Layer 15 of a small transformer language model trained on English Wikipedia (20 layers, counted from 0, width 128). Numbers have three digits each and are written without spaces.
A neuron adds its activation times its output weights to the MLP's output. To switch it off is to set its activation to zero at one token and run the rest of the model.
A neuron's activation on a vector x is SiLU(gate . x) times (in . x), where the dot is the dot product.

Input weights of the MLP neurons that the questions are about. A number n stands for (n - 500) times 0.00093.
n28 gate: 414624579553356273475574629344406529450396412563637430542495461473583400534422479522427445561294465446431497640424447546551525455716539607470497558447620462512435283500592548599367568427481447429536319531454451575286634335506350392545515364481428599616634556497345653514585459417544545511639461601550700449547590448520383511535563732484452534470438515525329420618320629509533477720428
n67 gate: 421469564666364330524425575385458576491472407454650390503471526587555667389388523505453494529289556549533697514583389435391544594538500528479598471482539514423596609596548412541484554488580614582571346632486335381523508556618404617536605423380589568562475531550476456392359642432405616560449395384558611435406401495476408638459419624428396471522451648360531407626497576477580312372489
n77 gate: 483348370534426463214532590668691360600392407391480580371247571518455535423491464572482518394478422429372439476408367573453551392626500474473459369443593497447467387431400524543586513461591407617583454552475415584440451475533560548538497469302598538488411601597397455550509481475436465584607410566486476633349400370511615736574422491619318613600359535437439573598515464485341649575453
n89 gate: 368262559496478592408483640435585611675575404350523473246423437425396650490337473544621585181602570374482634485613471566556535295547496537432520496555453515496472591358679440539428606614544496310710437644360255651549696445428572308524440620488566372493482687349444369582435580368684411607545304485635577410356511396231608375778484452685340521410524544626567731276664681377556336527557
n98 gate: 455497586419380292679637656509564473507463538524516421394630616624413641484524494528459529442547442500455472427388443403418401385394447627679527554457520463341462406516394616661582526367742690537575568584539231628406437594342329450680406467632529647633558457484424516512383371548424553679594435644625429578543463440727483408512520560640512596418475524500512305613510483605425496720613
n104 gate: 632461577489442512409549319551444517508500565612463381351394490602262658336692398442500584504410353473295433536413361360487595493583461299471339468595275559482577371536387475658390383504591360535536700559422342662471624204590586478576404545419536579489438472471322482763540576517476380622389488759542804539308535636527394520521732523284588450379314507378595419493445492532325432540829
n122 gate: 519637565655539436435425342557519431458510503299289396553581601601598491474449487536489686497385620285586461433603347398237517422618595575533511357558392354457494367463516513582542389583539429395540827524601449453467563548456681488479391398483558401536394461599351387725420490362351523437676568176474449480458487446415442642456413626526287414464613552601497709607418551536474338335464
n169 gate: 512335475550384457461435318553497494539551255399373512494459494424497372597571438537422638316488329472509326601594380530506415461654459272500552490521625314417497413598449217589547436497491673560670530477644439549419383393477389440366494528698530539446469506543463585357558561476465494592374399579572530484427490546460322411272284595573347821405581299592632646571390606354532527559468
n220 gate: 553509625536611493432397602436509439638572553599528408439618505598440702485564589422374473461345309653614577597449582476579637568503296480484431488690491358625418643568693410533439400453511452600512494662403398397547460518459506492472663404455428576652407463419435381552488478586381655445450456458531515523540474336467637572500527460413281641630581363511320621459458522368485437512407
n223 gate: 569376506466546453497600574573519597669369759516503527572438564556561560575596497654577629456382490408411209527381518391463463491647261448383507266412569445589553503271283368428548380440560523618645669333541524680520572445393344245680311647473625437408606548582461466578443525553510438396417626486490527550585586610405356528589364591465264417608482652488331575487603495516639581642616
n228 gate: 636443571516399418403433426480408587425521633367552681594526503473419462595561549631397207484460494387474386337479488757474587534392575485384650546438742381464591476472524348484561475558566503512527535500451478592610456238632526508523561441681542555392518539362621469425632330422458473462378619711745678555547409538590596543366513355505503608473563321506399542445607398494476424556695
n232 gate: 520458321814482521493619373436548367603587593487603484601449445483561392451297636491625529364391521520460226496384580594264453596519420559583500390390651534311484461443716433514592583468497325621528449681336525378486567686763480459459458632424403591361456510417588470590234519463555792700437542421353468528401647383436494199601493474451277339734468634500524476383758444445465454561581
n272 gate: 463493594570526416624523510400507337540518507527598442621288523549405384284503380474441409515420240343185718493552617544473511503617429447315527414027478594593386443336426568335513458421604535518464537367419497563536435574608411497652389390504641200362254444504571424503536364500469394429332461438413397315676493636408675374644466538594447643594410559626675451608655552553578519591536
n274 gate: 404305163485524572453405416196630473635482405517565578546403497575504500379597507481341647232601302486538380285570473441608702696558663234539346507474673609561466392361593557378630376551637482610471552645497341324554513463405486423669604403485513468553545661585392555493631470316532361572590371467472448468421479685349284835538485565412315560543442546373394653663467464496313506394493
n284 gate: 307378333496404512367364770723635362497525474476484543449460352604269497635416470624513188422340586275382650276419428740571533394590507461441519405383409599417490336589482507620319576449698528274417455350465654490219619300434622507729409454526267449514313465332515444373504654314546504573398571700553381518580417694472416541524489642659460439571396624426632557504556472389525487592533
n285 gate: 628422581489530399458576682669392598560807472471461450617529423551553572446609767540724327577406453549533364549463552361577560377460548408500470347513330206641458503482387510525466534483763473578534511553667391506462579589388556420533448613408544590575500665706468603647381314552342452762725391475614723503446514562635497602487685416570295365395432372564233466556471619411355436549535
n28 in: 523436551397564495416461569352527491556647751626582489515529351622579620495461629481377576305607640535553366437605521538361308221585704585461298466401390488454396463579460432484587475597593573485694378395415567484506393455534518503474426604500233426445599644440518534450325353353609570497423500390461500472424390627453688544506461559495528362392422488437439442400270658546503421566571
n67 in: 615559332458570481500550382384447326524523541620512482606481548605474544589470699425418403521597472516632523512564548420425594584528469475539472564402476343603481480351318443397503471512500508625483431444555471462532442586552583341359678414748574563469480436435522515391506336459363435353471391219458373342351443374508442508426675439518551602453673452580306619480542509599511423266506
n77 in: 472613789554519453566358561326424546394716511556411457632679239449545614423475440473551492670382442532691536564755545485462424601378694453409500541469403598511448678643482652542483419519520496453364458481475453477515611492560479513433493575572381367493665550500574491336407516574681562363370512523511390341720518676373425409351647473341452400383769522476554434466404661482681119357448
n89 in: 538174746504473595479646585566671566470641419479447434431407557410392622500595404595639541448480511503350500485687453515704426589604478399441523757557511315435534478511511285534612523489520375331489470447552628587672593738559552533671355532459878555705401436695470602252460592524788529694376524574479586733380580712469379600427397674494453520595435550416550640328726478284518541496431
n98 in: 446492436500470591573383408464416495648608407514539546472505659514608373614431558685550380523586413516462616430458433606497547368469288548523482578516413472597371532745517523479591643751544416393509455476530399378681437521491333354567457544426403443319492327421431580478457545592394559579589534520353541489393531473445569533511629467530440348469405492550469752310464491384489479386417
n104 in: 548561419455356427548507550322475503544493559713406768414525597414537582773385577279538374289381593538278789606468481463602914463349493571516523398337435677384633427541554486560690418675470500529486459399455605477449599447500476383434677472306633518640606613258666444599284504569394511338489512578588548337503579552600594490542511508741453473433614582490621561412657625672561398548587
n122 in: 557433378473548459588479662425607537568461358571589767451535445528447547520557421495471341500507423473401536413409421556512590490398380392342350508490584716552373615463479541532571580398512426505303295441485535509474488468495557500470648706460481529477702538380537378444545549520510492382461413725510519510536523599589536552552503450557456531511421381476518574450505488464601516534612
n169 in: 451491590710486518371358392706638361406530543488584409576420520506256453606582450407587444481282377436459530348559516667517325365424491527414339500432487473543285479516485430374522533531664632406336522557669506408463422357587468451552466497528612506406476533641429534477333778398625397570488547506482497540508454672401455462450429665505449477677563386729527639241500535509433560488531
n220 in: 492473577660454459490539495609624538583615563495514481519495402422381559453495467575486506426528312441492567486579307595533290442596431553569451612428370513597401497517465500570468505495596450620589489483461554445514549536388632599503551542372364562396542555497610415477519454500619318438473503483592614681539481485289540487606500534384508434574507603352561521511425713559527595527787
n223 in: 477462686574325520654565305614535548484571557596587562568578605388527524590511542431621393433575418384437430539468403494545394472688488644573551521563541654550631521361341455316538416443511305594349481644424374341596462583325503457529619448837464485526526471570366462393479538542538453613536555433532582643427482404372497704551481412419515445636543494415532376557549425424509548503714
n228 in: 421666446284600444557477422521459463527547536566498587511446546440384525428463500507402322554523611505585470542492378677490604222586475609500414517551494492588401544418533298349422482595447511620357494588511607527528533592570556443429580326440543378475433484327539516338531558531451393511453386571704579373490459624540663442431662497468429528536624405423440607567480377533472402328575
n232 in: 609522656526582481584535659555484367452421597349456649468624468500259529555436286471517604516470613567448651564636539454589412671441528632514568561608583590471566414626560541539653462526607388616525460553497348489362604490555579574806370491395392650399311494549421598509551561488385598606328517565587500481459503530391406312619356767701497384354663603677544585670348498447456542335602
n272 in: 482488524407543464448644545458470491528491560521529534445545641617443542511619532389492459326456500574542564597452446375320554398630580592573477472543311679670485559604365577465362379400765442433451465676347587426587523597669556464298543608468343460454527606408580524626431533503343598462662510411470650636415515275497597364586607530544589595507625373678442411591442514699218524478717
n274 in: 576336663433535484527582412549359491517510617485381483436427607481871523478562471661542661464554459384509247513618420381491539449469399468462703368420608453702533555467344381437625372484314475427478483536503529568639544347390537601425545612619471372614590547543473647521494619737550503345211660444407572545532608335451536366531550490494335557343627494334472345484341549598420579425641
n284 in: 596570390609282412416486496424569543480596466756703507619513396341443463390432530369494523645289331757421419508533560647308676651530493548680271485379551379649328339393622283604442721436680537563466174458589696497455432477277432235416634417550411444504522555504550701468632480582558444514470516439500458276439507504368545340565469278654533462574413507320599533617713637526321473409302
n285 in: 508546378521391539475370457366603478511437606406608626483604527549443566482307426604437569482574511372556437409455356626505500623443512647672428465489683640404413468447566483512555532447357417480680491623464584443573484418527430492379517483500294532517528474218398493428535552334497578350348627554364530541516494361392500409427298587395465644576647494295531434532397634451610542429544

Output weights of the MLP neurons that the questions are about. A number n stands for (n - 500) times 0.00081.
n28: 552506430463437433567622614308475462620318587461693475640392428526506420538572471428267572561309533380377450494602486500371438417526757497577448563532568478481483344438519528610465469433596503429472329481259416443425539347430048432479359510480371454383767641478414605394536356333532488559580619398466630425381479426531377682392543742400539606535529583443426544546330705550463277654381
n67: 607420459285657607333543415653493418455627642520475618593418445534393489552494564333588530638750484487482440371644572552541592417543433622488206530442485467565403338428298556400448493727373519425271473491550593524489382444551558240295497582566445522435769526423500500512550302474524370405549509447270404411548571466370462361351583404385587458708677485613447536512570524632468574500658
n77: 580252531642449265298410637677718508719411511382409676489280400561541562335557430638592372504452439253515311511398345563458435316682632401414328426348582576466327427412371489412381524637612224611653213522488368515424564486488419571667542706246484408377468598679279408660586408317596633582671475615507477707504332376516777661764314474616369644687400396457511551638522562496426366565516
n89: 465340648418504795690798473739556356413854612361567487485424582453419518360532447642526459339717752824542775571683444644663388455442468484426509645569353665531604635496440526595496804664576456268558280573596449416543644471496490370507555302351874540517217540714504500508717426512595572633416665658586644582496470555272535643478651581454489593416458640435337466456685672339456482646521
n98: 656516561522491423507422564454474528546276727500500477440571431679608522540578570248454557415509596616500342500608492541334568636573726703621507558544476331379643524434588497480482531622415414494623520643379402555421467383524571568553422381467435666681578365565489581480438720408549503554509586330423646534552274717380556506486458450358400582743459568342550618653497485430450247434516
n104: 500500371369447435323639509829570633513428239439595462591527426539539571828484561397542447477527512434233432602432384591484732138388375500457549397485562160371471332384556567534589364489609532410508504562500567393601708234532441525526746691571975747423372330374407532322387558496260250560593519694601629574404590273425552576507548664387372549496604708345633511415393554318401361492640
n122: 419581388503491509298325353476388425678497391424524635375473396710538446560344422551451594442462437323422455486567384648368418494517445414394228356298570670465566678478563464597465385472519339432377506433370491474438521336527482374528440644450525515571516463573487353671459516256575391483611358586424464506440477497563408517650696471506486497627685576356482695564500630482580591354459
n169: 260587662517528533612251568384282500412516538465561390670359577608388592515340577599426518391358599323497652558544618570300603607394503665324636605645494354620274590600590440365525693358497617411577411481541506522526431539432362609551439374490431381373510758473457603716632620555588480434481555340570562453658579641557595576523512676572379639524509656516500417479442683389423635551398
n220: 500511538623545513368507447522565739507620445628566382399628459634521554503557600290392524543339071598602335637589425506721512516543315341549433430728414384475381405565719471515515480503537372636616557555423376403503478582513378629450594485431429535544438455477542293560346428609431534500482482500565618526475466372292603470509518451420303633543633362423386708523449739414483581513554
n223: 680587549613593500667315366585369419468425544555426324451515602442497685454510339452281275390553754584698786491506364417529333554647523433680294677593525641516622734540511578525607664485527592473364478547634506503468478482490588576575526453500387380677627523467349336561506328352345479482619482382418507631494531497663560549567452490491530448339509404474355383595590311520682575613500
n228: 652344447385618319716324668453432647639429679614658459433470529573483529576682545626497441526509456576413544430475461368334428549463545468333411511628520489491472375506404500379592387362605455439583466551413535543540656377473430379473453378503424588380531422495564388425341537632655352585357595435669479396450453497234487545535547405416535481400432401494561463201458379545440610500403
n232: 517427599354484469415466760500570711444229655396503399465576412453520364455503386348548397405676369518464469395506399435486417338533579403457681481383490430666624320535598440277237500509522565430518830556511470545454507635575645576563561555423490301583703717547512551391566606425725503475493545421736514318544753525550659400396525477206578618289585541452536455472665588514631547433464
n272: 435500438528520514249754745535474596394348406314459467237604455517473561582613467421464579673500578432638410461541307525472477317517653578507508520583470611641561441411496519556326415623654580161586434630391534401702466443406578409430596754435405305482489416391694592539399278479549541538560416302393607518231493412489459546469340688409576561344437362549527611399411270733570212462467
n274: 673521703475503510303531592627560475496562530340510216448519415537530671464476615388513376563454408670614651455506515494459336468354725612490431575632340474359629421450167350454427220359431594542504333470529500356651534392514431447484575680412353357581496587443491418623410258677605634411659487439307362606490419471403638399392529493356654429634622634510467614465660313566626739371743
n284: 496459462673304607274458276420683544311567828458529348421646372525634534681567661600252436285496421695240281555511507573760468552670492720672331548306500583746201458504597359552439765677642428509504267504691463331591356372521368281430521339649255550563530892594331696460537548725482511441581615495433483357504437626535262512625640430537353496544295672581701428361736635700419500508366
n285: 845429463626443426591537467427384527678616461470546842575441349572695441484536643464421415398338516668437258481497477539387379586526550451665578392602616509490507646380707488677532397561515349527535541490357344408315614497540622300509589554467327523642555352540663474403494627460565557537625687595584423493500461447458399418341408248503561410580465408480506446597481726393274669654665

Each question names a token from some text and the token that comes next. It shows the vector x that enters the MLP there. A number n stands for (n - 500) times 0.0091.

Then comes g, the gradient of the next token's log-probability with respect to the MLP's output, scaled to length 1. A neuron's effect is roughly proportional to its activation times (output weights . g). A number n stands for (n - 500) times 0.00076.

"and ", then "Mark"
x: 464398513423598514584640503430487481353477634413634459446429693561360411373490542441464521362500481532391446512506436526481443468589490549610525430653472593539650642541533524530663525446467613538391486555511496588528529497423519459542386535621490552563460620521687530352480515641537523531568496565566388572639442334518398483588553488441573519426515499580607430554514250463400850411498
g: 405385448491525597540413504617408578499545429498408612459489519354324282399776303722413415412558330489410338722438477555493519633333620446371705416377559604616303593384428328475455518525386662301417530524465257479775529484670423432606689514575638574628449204501486543591496513496363738288537525424532583304588267521661429336400595540383397530478649606589390625525598425479646605625563
Switching off which neuron hurts the next token most? n98

". ", then "Each "
x: 463435402463542801500474320478536496644473496553545470503469581488436373419603420421455473437445476558441595484509692531569503493643488384348488473495509460568491432531478548499592428474279586455480467479468571501457429517499495407585452517552468475291545474424265575501555500498535450532528462569433509481530469512451431461477511472495593503547396564529465572456406486509535948518483
g: 483474737474536413414507486461495388523487383342493476440540499274649503258452415398538301489414580356647505693478326417537365413491627391515401363486321397736428538698476591598385551388770681521432524685531442461581571675656533541427454659546170167304611615346380620587504439470583505548571580486412549713525426397451505429736381492326414561791586505510506575606375598692520546576553
Switching off which neuron hurts the next token most? n104

", ", then "PA "
x: 444393505444641586616573551454418467231428595393629623520342577576503463434542456493443511333439549528422518526474490435586531491380400523533533478586494574538490483449298440520558612493369497585493391461579563547598510565476458421587532548514684576634443678498485524403460546631408442485422457402487547546600452343454319523549582468359461519467508524479458479521362321555655849454564
g: 522473400543624439567526312305643430442587506399373505603473417243504580416338748457642466557547635543576721414507347602197409296511400783521422498691479394467378458444555600631415551593466827370479359246446515406398251619387565441679541452732486375540386561545558353448416455477425550571487487359382390632593499564475374528437469505313721342591599335554406328346497543443436355485371
Which two neurons, each switched off alone, lower its probability most, in order? n223, n77

"Route ", then "200"
x: 406580532510625633565551436482444344394478427436508530363629504418516573637456535509574598395301529638449395580637541456531558477497386374495605543627474606420669566451637415527654484426362611493376534499532382505566516541512409371712485242480550651557495512516551703505547698489487480476517450531418524498408391380573532494287437519477488582599586385492452527568553245555608730347512
g: 664455214445626352463493514577432634482352438839450292650526583459575367664618469421494421679568317443580590625365536285738625444601563413460605539406486287554388499363313287486537503455388520366502487357377644621544409546600543644378350467623730626457390456443651557284622554723542594451396566304535479424328536450477393549459272403488296351577394413354506510473615355578635615497577
Switching off which neuron hurts the next token most? n89

"8 ", then "- "
x: 616455543517744494236543525380408506282449470462505338492761700488480548389410614466415491444526628523448636510426612472414493583473447459504486581538506497375368459698447444476608520493344483467466464417668553539517625519508497550422529470482581600688456581474530567489522675508563585541443370351428415305366404340573430515441469470493610466556483436499399517564432347662623752403455
g: 667659513534564512546351268369691346513465442569561567474490309284381607264551446388702513598434458566390397511364364378494427655533543372603291387580788423530499566591283615557553500611574408410289507559519559582364549609601592516591444263570415509274780477664360698651368409498392441577361522493626512501559491464652639660566481428334793495452359469345417452415306510366534454486343
Which two neurons, each switched off alone, lower its probability most, in order? n223, n220

"7 ", then "|"
x: 544474543527741519171584524279500438325465298478603306481658727490345499460427426465457430534491608395499705484486579458559490593478503486455553565738441542416332557519281514572462584529535448484442405430603601594439637611425402401481554364425523466570614371417505508488535632504435482673517430467562430465350471403549486372558547576527627433401508473555439388466399346627459672592417
g: 508439485426395386538462428611531377655462625570387506687507561522461564586497421677450310580541688568397558575611406515443542554347412526352591393396388610628355646493362278456551279618592727623331372333305245791410507712415633458520463474458569721506522467411325444394600527425388731285537517508354541469603532458452314365433576455616241599528613235506600224505655550447545537538632
Which two neurons, each switched off alone, lower its probability most, in order? n28, n272

"PA ", then "Route "
x: 517558521452463626442540505430420467324471414472536368383645623429456379421416607423490537485421562515426514605640401339469422415479415449515531549591627528467633553587620428506620476428322599584444543531671423431599664453468418333561449413503643477554440460466463573375486499591460430525465571454464488496459468306668435477354419460459490648552627460397449446436483117521467744395415
g: 759149474325511520478539528380347517505498763607472278518474472749180491389365309444467513504618548494524573466241386468499305525480513406597447459356279713494470617597253352645487603634332602511469386297464441489529383462327325609366550621569551607370473573414542562486547582573528703475529590373752530286443289416527347420419552507349525455424475506383524450561591452505416529636594
Switching off which neuron hurts the next token most? n220

"b", then "al "
x: 496464614515552574666491515407404436311396551533575451515774441479589217540475371446658629584624354642534536517506521557465502654249444522591480564607526588671268607580427545368435476526364562403498423500627390591511436628302498379537530347527567558543615544289709560374556533500333484504485452487485574409479574607445552313558498537466541408481479582557288409386477470512542466545541
g: 428301515593533509391524599459476504398665574573555633744469523642434430496553521732666596632386405526638548521419572444634614573493603574581702519433437776321568594449483613250472417624616512328273555565465610645427506543253488435761383407599516193590407446447553358567549494556454527851593839395382447444530459345672619681507661491427635402637623441498535623420527529551543468530641
Which neuron, switched off, raises the next token's probability most? n98

"Street ", then "("
x: 411572466532489570503574470385373421392387405520443512454556688508428451461409566515358572506398474492649533448529590494563534666392472495597631594469591475382539622546499428615564645519321699500451440396507412594545585528486524487545580414545479585547419561346434533536481559572422530512511493537549586354416587531574508594500348500571450522379472423504353509519703140567613777278538
g: 689477588497372622323677454378383379517544379595574508437423604456491358663609514364634462493436304395508424582329582154740503479701433461503642443658488464478491535700519309517626467417364296877669473651556612486683580321415472534412671491743548467470669343549602719604492654450631447559440526621410426400311421393597547623360401469501522459325550608329390459535399399456490523362571
Which neuron, switched off, raises the next token's probability most? n67

"s", then "od"
x: 486621586453538685585372499627602317318447569476617325484759502436589487445489348380724512478466507511621480700360610386522641546373621673594439423472449459419485545611547531564491411444496581408505552438521595687479499400447451334533621522459464633532550451462618589379473654551424510360484611576599458457604576551434404422391558511377511417512488464679477499537496322604628669461461
g: 268335698460528644461625532544390513315466447415432498618584499655695310597383576597283526499790502667537393504594565619491681404521502484667693454674517545387457441569458501745518466311551347259514265623740513414654272519411582350449461535430490535506344432555411423633561385355584637513466425412473392469527411579322549438528767579832489397401543713401482378457549372627597505512563
Switching off which neuron hurts the next token most? n89

"15", then "."
x: 338484507464829554292616415583435469174602376414596373643740434489612478444496526284564512451651477524340684496469514531380475524403537542582579524301454537564442639451484620513543498518322511457389617554570541686356459481483370548495445597502631515465446530575561546344472462567667602560447402419595570393453498515472347518311580484320523393487666443440326413440467283599399570518406
g: 357496515446368397480479344289504625434417667570539509764440522500425645507588423410523494465570607589573730445397651621579381427543420619492518287619558339511568583259471559679370517702298519488420421422570508516502424461520652485563712677534756653277689232515432651423481704556340399410520413700563600650660482569381651529389696722414616517532315469592574709582567506365661550609431
Switching off which neuron hurts the next token most? n104

"+", then "/"
x: 231463511433652762140462532564605572490573357460592387524524475484500407559490554435490422554454591426554402454529480515687532610533480674580483375708662484480573556551429601608477558465326632427275598505545516362302573496530515271583486347431489461575586552596526587350499369574483503485411521414583426582560588564480364512493395364372505507433690606532473395359521366639667674377620
g: 520500500489477589450337423303529589377625386551408561649582209485424632383321570435487794610316576390641791610457530450580471569704432613571541620680543387326624567539701610691546426534384409736345324398421669620632358705461395610365611470597463418347567667425479635531550507568539521473428498427557662357611357434519456323614601549542392380308448288455458511482595619378542371336312
Which neuron, switched off, raises the next token's probability most? n104

"/", then "L"
x: 404547597507843552671514505274553323432584541442687332401570663483563467507514566489506553479562353548445424470519525345522525659474539421361481454556512533427459551462461681462565506432396555570402567484671496412617668601509434584502494594517614475557492497441464537593485593710498560409533433343623308478443479436480279538527575484330485457510448538426450317456482201640622694505651
g: 543446302657600637426472505571391518326352492492551364571472700711273506541454655393369528312743430469317489437318462626646461440629453713632350406607531420413485410420394483664561488514589411595469368294398445502565455339329375620506431524438562397441382730645628596556498388500208519450509595455561613475457434322861549638600397678543450590499193515618495617641589408414425580645603
Switching off which neuron hurts the next token most? n284

"'", then ". "
x: 572600563610510514503469455529434425471378541561431427488729627450464536707594539366606564342472504394520381541549702469363532638508494510497424544453417378596500646497404452189598595588494725437429541506630511552541658581348529383359588553575577541522710512653463490504628460575459538586499410496653451509526658462489496523379763577440436587426501402565342467574514428429651681484627
g: 489429348606262446226476459575542369473489466562673544362362466530434547567546481509361471645403600229259277353567521721537480543472651284526301373667627568451514598639552649507598297633391445353431613264785563618453420399333644251470556553393635518636535545526319520444632400366472358469603305406436555563436518576665554449507552466587578673433369365538309475616510450362668503574608
Switching off which neuron hurts the next token most? n223

"| ", then "38"
x: 484509501498622685427561408425441543432458408485573381469461568561499436510553486575401502542588600574445472507570504511533533547509482522611402459511444486511563529474338447497582412547315506496500450451443425595479608464465541663470442516482528583556412265535451491402472533458485524519466433412564597505503481562532379491427500451362563526548552580468592431488459413680592950447540
g: 555744671620430647471513613425623580594432595537447559516532576548703600368699691460506394547483503394561539425592510305567455312392484722567744621449516559438454363491532311435552646300355555647477519742398618413301491418625462507651572557291704579617514463458297707489536746511565241549405508569476450425481513521453548621387649546696474536501552573243525794359234550552579462355428
Which neuron, switched off, raises the next token's probability most? n104

"e ", then "lyr"
x: 487499405535712677320535641424501528428388353533479449561531519478510449613543525464538463521385621531447511430521712490506616625390479473532519555537564531456594662406520461394363688522348458537575555603566444533445451533543377430441551513415407629492458481473453489537604555435490592414614426501509474451456673492498500538462554492552479621446481395503458390503512220459517869562495
g: 427329549483581417539545581463506378504533601309361455441574367459487474526565579426499545522539651780528550476447651438512605361417277594528389646504328529459689594438563444614595375355542583398294253442264159380574413686767491611265364636376353387357461528387541608384475558409560323468626390414709720636389455568483436490507659590593222417489621488581616636481634429506467510459730
Which neuron, switched off, raises the next token's probability most? n274

"Route ", then "6 "
x: 459553468498595601591600441447447325456474375484508518339661561433549562632408530489560618417328496589460432584603563452561590457541417381507633581656486601438620581442583445512670488472358558527373538510508380521542497549510361428698480248473515653566477483550498714472506686506479514449509452517419508523387392367520541503275408497482520579598564399497407535556590256556604748355508
g: 199583773495512514506539434629582421521453551370578609435378401555629487507743725549390401343428390623325270515640366454513556533308697568434355586481511424491482555568565641410416527246466475485526782650440561498433464626436715387554453503647341517747542547619421434471514420388614422540686449408445392576363633692572329491511402494509613496737751808344432334483342487570498428521471
Switching off which neuron hurts the next token most? n220

"25", then "1 "
x: 405555507494803591304632396580430596335465438351466353632723649527654501395451590301583458367523500549406536533558472587472588679343535353487552501405502549485508545534514537564544631659285525429386537486607527592431468412404442645384451587510502493506479542594699605427471378445685532565447453457563487314511574596563458428338472487308465299479689467449391425503460271581516557497330
g: 451561580435482538546567423725591438647538418372610621385554534471423472446454641485355424551609500569499260640500289471350610537552649471758597633478540494329635403629618573635463577465686669386562652656371582369577523553225397423633364364575377311467413465377572337793380233675557622699629471423631622570440404597724570507560391305593607576580600611384304326633436478598527498551599
Switching off which neuron hurts the next token most? n272

"11", then ", "
x: 431531603491721625304583342544380476205595565354556451658759426513573606415445578515547484434520575658556521608529524488520562491547569571684554529494480433456554574682408463456591533588338552526382580499573660705374525492422389450422490533669493646592411556389586490507453434343598672537389516430553504216468448379486368500479522410320500394486510461484313503536436354499390608330510
g: 645537440453390477487607524244343617380589552668564338580675314455416486532324365549588628529558641518624472536497610486605411475587602472416470568497476322431461774456571684396495502597528586571530349632422554509673570349471631475540623382539593555399582602368662410427693560540360621382309681617474543367828571470448596398447401472597534634411494118628675754333468623225579503394391
Switching off which neuron hurts the next token most? n122

"3", then ") "
x: 381681588505678717318580346364464490237621470400447352540773426530589495443481519493640392421569467441438398591558602385435546585485395459590546543509448482429570664595466517361456514613399518519445496453546604558509547540486449423515447478609578573561502555500471514603478566404394692497383528484436508452379533465414464316435602578249505405371668460676457530474445344559378650483376
g: 646363250606480438389475503220619651569655446742416515617450657350437605554488422514563650417540325486476381559410513474304535542334548647569430408433331344583628774423504384431690621622462703460750482507520552388567602624522349414450661589519632681320866585416571354496753561543363445544496658641500494498636485476256617419441452525447554437562327336496514601395379493416486517482379
Switching off which neuron hurts the next token most? n122

"e", then "' "
x: 463446486484656645570575485496230568489477472511493449608714358529558507596604488478484385481499467439579522631434694415582490573409617707672571513628559566580330491483550582302444621687414469461543456417543593405539564477451510417577586587599385693337615447466707424420621625304401669448593584498625384450622733522515551530516624455362573430511667587554555439504495284551464400445352
g: 572661462458630493285550425421546446716593484502291570655587486410476542529549605530529612676677405439654416450447420375342618631317372457317616468585329368625738680355531369488516563411403487724642604469307625576377504438642446650595523397570488594452617483495509643596483575469412422357249649696692486549429549604496420480339560370604318698367465193537379623516607543395675529213431
Which neuron, switched off, raises the next token's probability most? n89

"\n\n", then "198"
x: 436448434490546742528466367499549492576454477546603481506458545486489409375602428394458456432484451570519565525510675534532468472644514445375477471497530440537544428523508556525551464498276579445525482513490612483486399483485486430571442460569482395329519401492329573484555503502529427525496459550452530432530502497452527468530512464515661500518362528512484546434430478510493974523500
g: 556453286451422370438511736532412639586329442569505518294477497556596323602516512524246602503649288506423459484378515499621591624526407619571608468375448501673431458512444294612535335481315508328650232379345588502401536369604494505355404581452740657506320453512614577426334593634690584276510360363315514689427579464580439575493346588506353184622549416416761653526556400415488555437656
Which neuron, switched off, raises the next token's probability most? n272

") ", then "| "
x: 648509414473379661434477429387402463497556590439538600500470578483508409510504438401449503457515534437447509568460508479499520570427443429447590436636532537513534561529385424485567562616316570459455492542489588549552608581426453315475500440541565493487551494469505597435529487441402452446467502472529483513505397386417441447471509514462515522500395538424399526511443195500537935382539
g: 594441330474467466525461399481547571602659378417461571514576485312449505562331434363331586433464382534497541470527649523508655402560449566332658416503464466471411382539633763391501596612496400203646548451617636365695458451729353433465694348428616428189687360475559443382334486492559475632618414526663428592467355528269857286418513537322636404625344646386588681426363635631463471403501
Which neuron, switched off, raises the next token's probability most? n223

"\" ", then "has "
x: 628466422548526728351391499465436415471559526527464595479457546464470412659483434346541552500498591414432534434421609439543594613412512367494547596607560477486609478585432492625559493511486699554430433617557474484460636606429481485364554518467508532506555448490471559495566449352446417505445415461612453459491469480482376500335515527525536513478495581428520530554495142401423876484416
g: 587526537754498522630511573530382525427557452466323336563513534702648331574600606484515466787626507594454498675395607454383381353458693356369530453400452364568493506403575574487477592326615695580615521479550639578487408540302681389495423543614473396543179508614383519417498442617354409470844349391516434681640621322627385805478341368364449361601450474582352418472601421470295484702594
Which neuron, switched off, raises the next token's probability most? n274

"second ", then "at "
x: 381513499511602578411580495449565474369389480395475338635559475405496517618446497293430506570532394436675526490405525566621451489589513503532451532457500399553424624606547432503572580589392594545534583522650541612426618532422436508517532514476569526482540517550493527465549582536399565447403501506417423654352591482673413393551501554559497560486501303430566495614538042494538753484332
g: 536541628533392487440397395418501623670513297707530755641578627516681330661623654594674393486704587405506563552449480316485462449521587289704585400572558598502490382456411654648544583530434428590789668560615344547629730646265545330595609421574569631644590435586535532418647523389500502566363630565333379336370452564650435559449662469649519481561537444422153509625605520386512574462277
Which neuron, switched off, raises the next token's probability most? n169

"\"", then "Wh"
x: 537567617432561726540506423655447503375335495660518305545575518466532497589576468310462426486688489388335487457598524537416369557563385492446629420478465479588533564529383464482374597466531536465445485419645468485474577458457522460412341534547594524564573630614509526488665466564546544469534573520641598454556661439528471691384439506405412499547368429464492591480507350637494810483603
g: 537676485593434742471410308440237535681587470304472418277446392398440414473602422468546440504426484436329440482548506504205378492583590547506407297454748503550544354444643348463527639419445569487582550356304392555511500562446674508662649349572600643334565479322549600622534474588385541456307476621760666313576711505241469505426470303437504274421380772481485529443613684633538425427456
Which neuron, switched off, raises the next token's probability most? n223

"R ", then "18 "
x: 562557467502596574453571451459497441208456439499536268477669702474542439535364608461539513482475637433549532598566505508352540574430441515650514566509574493460354552579536419470636510545351500576569474505599504468577637564558528377637472423537630575590515409462467597480491571586532495443498436475452465529345424292534541465575643470499489598495519500438382581627450215607474796379519
g: 559640701549274452453447476551463455566423525495710629439435611543526524499507589447513409574569436192421276558499512455703568502591555208540421499624380697497574551585251637440608468336354577485464609548582521825427482531360612471610645524524543536415486423436364611487644293644407585543504437502589558668514402580460279312690228445534601394703348534542425617398247402365541615794539
Which neuron, switched off, raises the next token's probability most? n232